Layer 7 of a small transformer language model trained on English Wikipedia (13 layers, counted from 0, width 128).
Take only the direct path to the model's output, skipping the later layers: a vector added to the residual stream pushes a token's score in proportion to its dot product with that token's output vector.

Output vectors of the tokens that the questions are about. A number n stands for (n - 500) times 0.0022.
"ful": 300,552,228,496,675,272,505,241,565,318,409,532,607,525,572,623,502,343,566,429,715,249,528,630,620,794,527,748,456,481,432,525,539,822,533,567,145,733,502,697,620,497,579,673,457,207,579,232,292,530,514,531,502,53,553,602,482,288,548,521,521,664,206,440,511,634,301,188,684,582,534,576,615,506,658,513,396,712,481,168,599,467,452,788,967,747,846,413,417,748,620,368,581,646,452,615,166,358,677,593,366,439,419,415,854,312,423,526,492,611,578,624,601,554,416,317,384,507,116,492,366,131,838,354,119,681,650,243
"ne": 495,491,566,510,415,427,474,485,529,461,750,450,339,429,669,527,681,559,446,424,315,334,402,629,467,284,267,776,649,552,421,699,437,598,418,349,624,706,739,343,406,461,715,800,685,627,511,446,547,481,485,408,431,259,478,669,235,218,414,415,286,439,632,748,387,612,466,453,371,348,216,491,415,530,557,314,632,329,521,442,435,404,393,215,480,747,641,305,552,594,744,511,573,407,676,401,441,600,379,321,433,807,584,570,651,479,807,460,451,542,608,731,510,643,350,480,550,475,261,545,368,359,520,598,678,662,454,586
"ron": 587,673,709,489,389,440,447,447,511,404,509,422,579,405,290,517,442,443,515,534,335,418,585,786,374,621,428,705,460,511,316,520,336,692,447,297,352,623,446,571,851,574,687,744,447,415,580,536,695,618,424,495,458,522,377,303,249,397,395,391,605,491,550,513,491,682,464,404,490,380,577,274,459,331,705,369,626,418,622,547,693,263,584,260,566,520,261,398,523,200,582,620,540,695,604,411,448,352,718,546,571,331,431,480,507,442,582,526,484,411,709,478,447,585,331,307,593,555,504,644,477,774,470,481,531,770,427,638
"ort": 627,202,527,496,411,464,438,514,428,501,596,428,339,484,381,665,320,572,588,622,410,620,862,411,452,755,584,571,304,451,403,551,480,597,304,453,295,689,563,432,369,837,494,526,514,338,631,608,331,681,427,402,472,456,662,393,575,564,648,487,434,563,567,674,512,247,446,336,317,426,478,577,520,459,509,415,589,469,448,602,398,383,677,668,692,400,577,463,459,385,584,490,650,364,594,706,490,606,589,350,425,458,452,307,299,304,667,405,326,633,486,707,567,349,466,580,685,407,280,572,521,441,543,606,539,446,458,756
" by": 568,376,328,489,495,553,488,700,343,546,423,590,404,468,489,489,370,480,417,484,506,499,301,586,531,583,748,366,562,321,394,490,589,448,543,529,479,528,537,572,430,437,560,288,573,516,451,350,422,444,488,486,676,300,603,589,581,310,317,470,496,247,377,468,515,598,538,593,629,710,428,642,651,599,623,480,666,638,464,652,367,562,532,527,561,638,440,568,331,351,567,559,443,541,339,450,405,485,396,537,542,556,543,464,224,495,376,700,617,480,522,537,813,362,622,483,340,798,594,569,520,565,478,363,281,522,482,642
",": 628,539,349,508,459,508,589,659,472,658,360,671,523,556,527,492,619,712,710,396,671,593,406,451,529,468,386,413,325,577,589,421,643,650,660,436,573,330,425,555,505,336,417,501,516,540,538,468,421,364,419,557,480,473,401,292,529,344,543,422,378,401,296,318,412,571,303,533,446,574,406,458,435,647,578,646,555,655,391,725,465,464,584,511,404,307,471,476,573,560,640,583,535,617,422,338,546,468,324,590,569,445,533,590,394,667,491,753,535,281,484,681,704,421,708,492,379,320,719,704,569,340,220,357,498,413,505,520
"erland": 292,628,635,480,437,459,398,169,464,465,627,444,517,396,634,482,283,581,295,655,392,266,602,466,459,848,575,474,537,230,455,700,386,700,727,754,552,913,544,436,681,341,564,487,712,565,555,196,311,829,570,326,859,691,685,955,184,601,488,550,111,702,769,365,718,519,325,210,296,449,591,765,603,508,458,608,507,276,700,418,398,623,414,765,429,445,175,453,224,504,650,338,664,401,593,474,465,120,574,244,660,404,287,420,533,155,471,331,325,713,318,464,653,223,366,403,896,679,403,448,387,867,654,468,330,886,658,239
" Awards": 425,516,558,501,693,424,461,453,736,484,582,507,408,298,269,494,165,459,283,461,818,494,333,489,494,619,781,422,614,249,503,527,254,749,362,572,489,619,441,379,481,532,573,673,294,395,485,269,688,660,696,516,753,558,604,551,321,519,422,371,464,612,614,507,560,432,826,605,411,441,454,494,726,515,318,361,724,741,691,383,291,503,513,340,493,730,463,911,244,349,686,233,530,832,523,848,323,532,407,537,341,810,508,455,493,476,592,194,362,399,540,546,429,301,310,320,484,422,323,473,718,488,611,787,284,572,534,317

Each question shows what one neuron of this layer's MLP adds at an activation of 1. A number n stands for (n - 500) times 0.00078.

n206: 526,544,658,272,547,500,383,450,395,565,446,463,401,261,497,418,561,297,560,512,532,489,534,492,397,533,407,511,310,560,624,558,497,546,450,516,415,523,542,526,494,497,672,603,617,439,492,525,597,722,500,521,589,512,644,323,585,453,473,503,480,521,303,446,534,540,596,540,411,331,561,539,658,384,615,508,366,431,644,346,444,578,647,416,634,439,460,564,455,519,659,550,343,522,483,511,386,469,620,479,660,535,607,656,471,332,657,470,481,385,571,579,531,591,402,582,462,468,396,552,388,452,612,521,541,506,386,646
Pushed up most: "ron"

n5: 484,349,542,575,567,468,506,492,399,548,585,481,585,399,437,543,603,540,546,592,419,555,545,616,528,438,512,544,487,603,395,650,607,537,280,605,346,595,381,567,558,587,497,407,570,393,436,583,470,520,571,399,303,514,350,355,492,453,500,610,463,442,665,640,670,415,435,409,570,423,462,356,593,567,362,545,578,487,578,544,418,471,447,570,628,481,476,471,476,428,476,585,300,482,484,310,566,540,455,466,535,482,555,531,607,481,557,543,339,508,450,475,489,398,307,632,599,556,478,568,680,465,438,566,546,470,423,559
Which three tokens does it push up most, strongest first? "ort", "ron", "ne"

n179: 408,244,455,616,646,573,446,546,516,527,457,553,444,373,544,660,544,447,497,589,426,561,432,605,443,631,482,425,536,517,572,393,535,546,608,684,559,682,326,366,606,443,379,568,492,483,361,483,476,662,410,706,503,407,534,503,375,365,559,687,600,497,516,562,405,404,431,477,404,473,609,477,497,475,530,397,654,473,440,454,540,564,600,627,471,548,406,406,657,311,554,497,599,473,338,417,390,680,528,510,437,596,609,541,466,405,344,575,361,524,368,432,463,506,414,542,620,634,524,457,509,460,391,466,570,457,401,588
Pushed up most: "ort"

n476: 288,477,413,576,509,488,453,537,480,480,556,415,427,397,479,554,528,654,722,449,575,318,577,516,453,412,508,497,483,535,709,428,483,542,393,401,620,784,460,339,515,312,518,556,600,477,480,500,578,446,475,452,360,512,489,453,474,468,447,418,622,559,563,750,604,617,550,651,416,525,566,614,652,292,285,514,392,588,400,409,478,569,365,590,548,452,482,566,579,628,470,520,419,634,529,436,641,567,356,478,506,497,525,661,619,530,551,612,338,435,556,404,597,664,436,439,357,391,466,534,527,481,367,511,556,419,488,503
Pushed up most: "ne"

n150: 508,593,548,326,448,401,355,630,551,495,608,432,480,441,694,502,490,557,605,707,585,470,380,588,378,599,420,567,505,436,425,443,512,456,455,595,497,477,590,473,515,559,476,513,486,400,510,517,586,426,381,503,648,440,634,462,399,520,498,405,422,445,376,466,462,409,428,561,568,486,492,491,415,574,583,586,487,591,515,473,337,388,459,612,521,408,607,510,568,579,534,455,433,372,418,493,467,459,559,570,676,575,361,581,581,529,474,408,500,627,611,502,319,750,578,566,521,553,380,466,572,438,648,423,434,523,594,546
Which two tokens does it push up most, strongest first? "ful", "ne"

n199: 522,443,438,411,606,465,340,424,500,575,574,438,603,351,422,466,492,541,370,524,651,433,595,258,376,618,558,412,593,519,474,558,396,627,482,568,357,464,588,595,444,712,393,489,589,373,445,585,533,479,633,492,555,570,429,457,620,516,490,575,492,551,624,510,359,449,627,369,518,475,538,431,595,547,386,645,631,581,466,422,492,529,627,398,517,505,519,492,578,508,536,521,362,497,584,366,549,306,478,657,663,582,459,487,368,586,392,474,463,542,457,676,435,478,447,567,556,418,469,497,508,526,327,490,342,580,446,533
Which two tokens does it push up most, strongest first? " Awards", "ort"

n40: 623,311,524,468,521,350,513,564,552,595,533,539,584,343,609,407,500,458,469,631,549,328,400,418,677,576,545,456,559,533,517,537,253,398,407,509,615,574,576,665,449,611,629,609,500,387,482,568,420,454,255,363,572,559,500,548,541,565,592,619,688,459,515,471,610,642,511,436,460,489,369,467,459,386,660,565,490,494,526,471,622,482,514,639,528,364,506,387,359,509,289,485,548,485,426,417,461,500,536,444,408,757,452,532,565,438,441,451,640,384,260,438,594,462,667,581,450,486,589,757,317,443,574,569,349,485,557,552
Pushed up most: "ful"

n387: 427,509,500,288,547,330,437,552,548,474,560,656,545,518,519,497,535,613,644,471,409,559,431,609,423,369,352,444,550,464,480,669,523,458,573,538,398,509,528,487,429,442,585,560,338,397,404,585,472,520,411,515,416,491,469,271,532,421,711,483,417,565,383,537,521,584,402,491,446,593,530,443,629,549,635,559,689,474,360,572,393,521,314,558,515,592,527,709,649,538,546,672,411,607,430,580,401,446,584,436,726,537,508,465,497,430,549,305,494,419,500,578,503,447,367,482,401,637,723,443,546,327,630,227,425,653,479,578
Pushed up most: "ful"

n260: 484,622,301,289,464,488,272,521,488,518,562,509,370,664,691,464,413,555,591,305,456,567,407,350,464,548,420,385,570,685,714,325,461,520,546,533,491,614,452,606,733,641,410,593,625,473,554,500,605,289,355,701,430,554,535,447,336,464,541,589,405,562,467,568,601,497,599,727,550,654,610,408,488,365,366,491,383,548,482,503,448,403,541,538,548,600,484,421,454,569,422,675,451,545,422,438,559,475,593,340,541,535,515,530,355,497,620,506,374,479,266,474,481,612,549,432,401,306,393,618,478,593,637,406,509,532,528,456
Pushed down most: " Awards"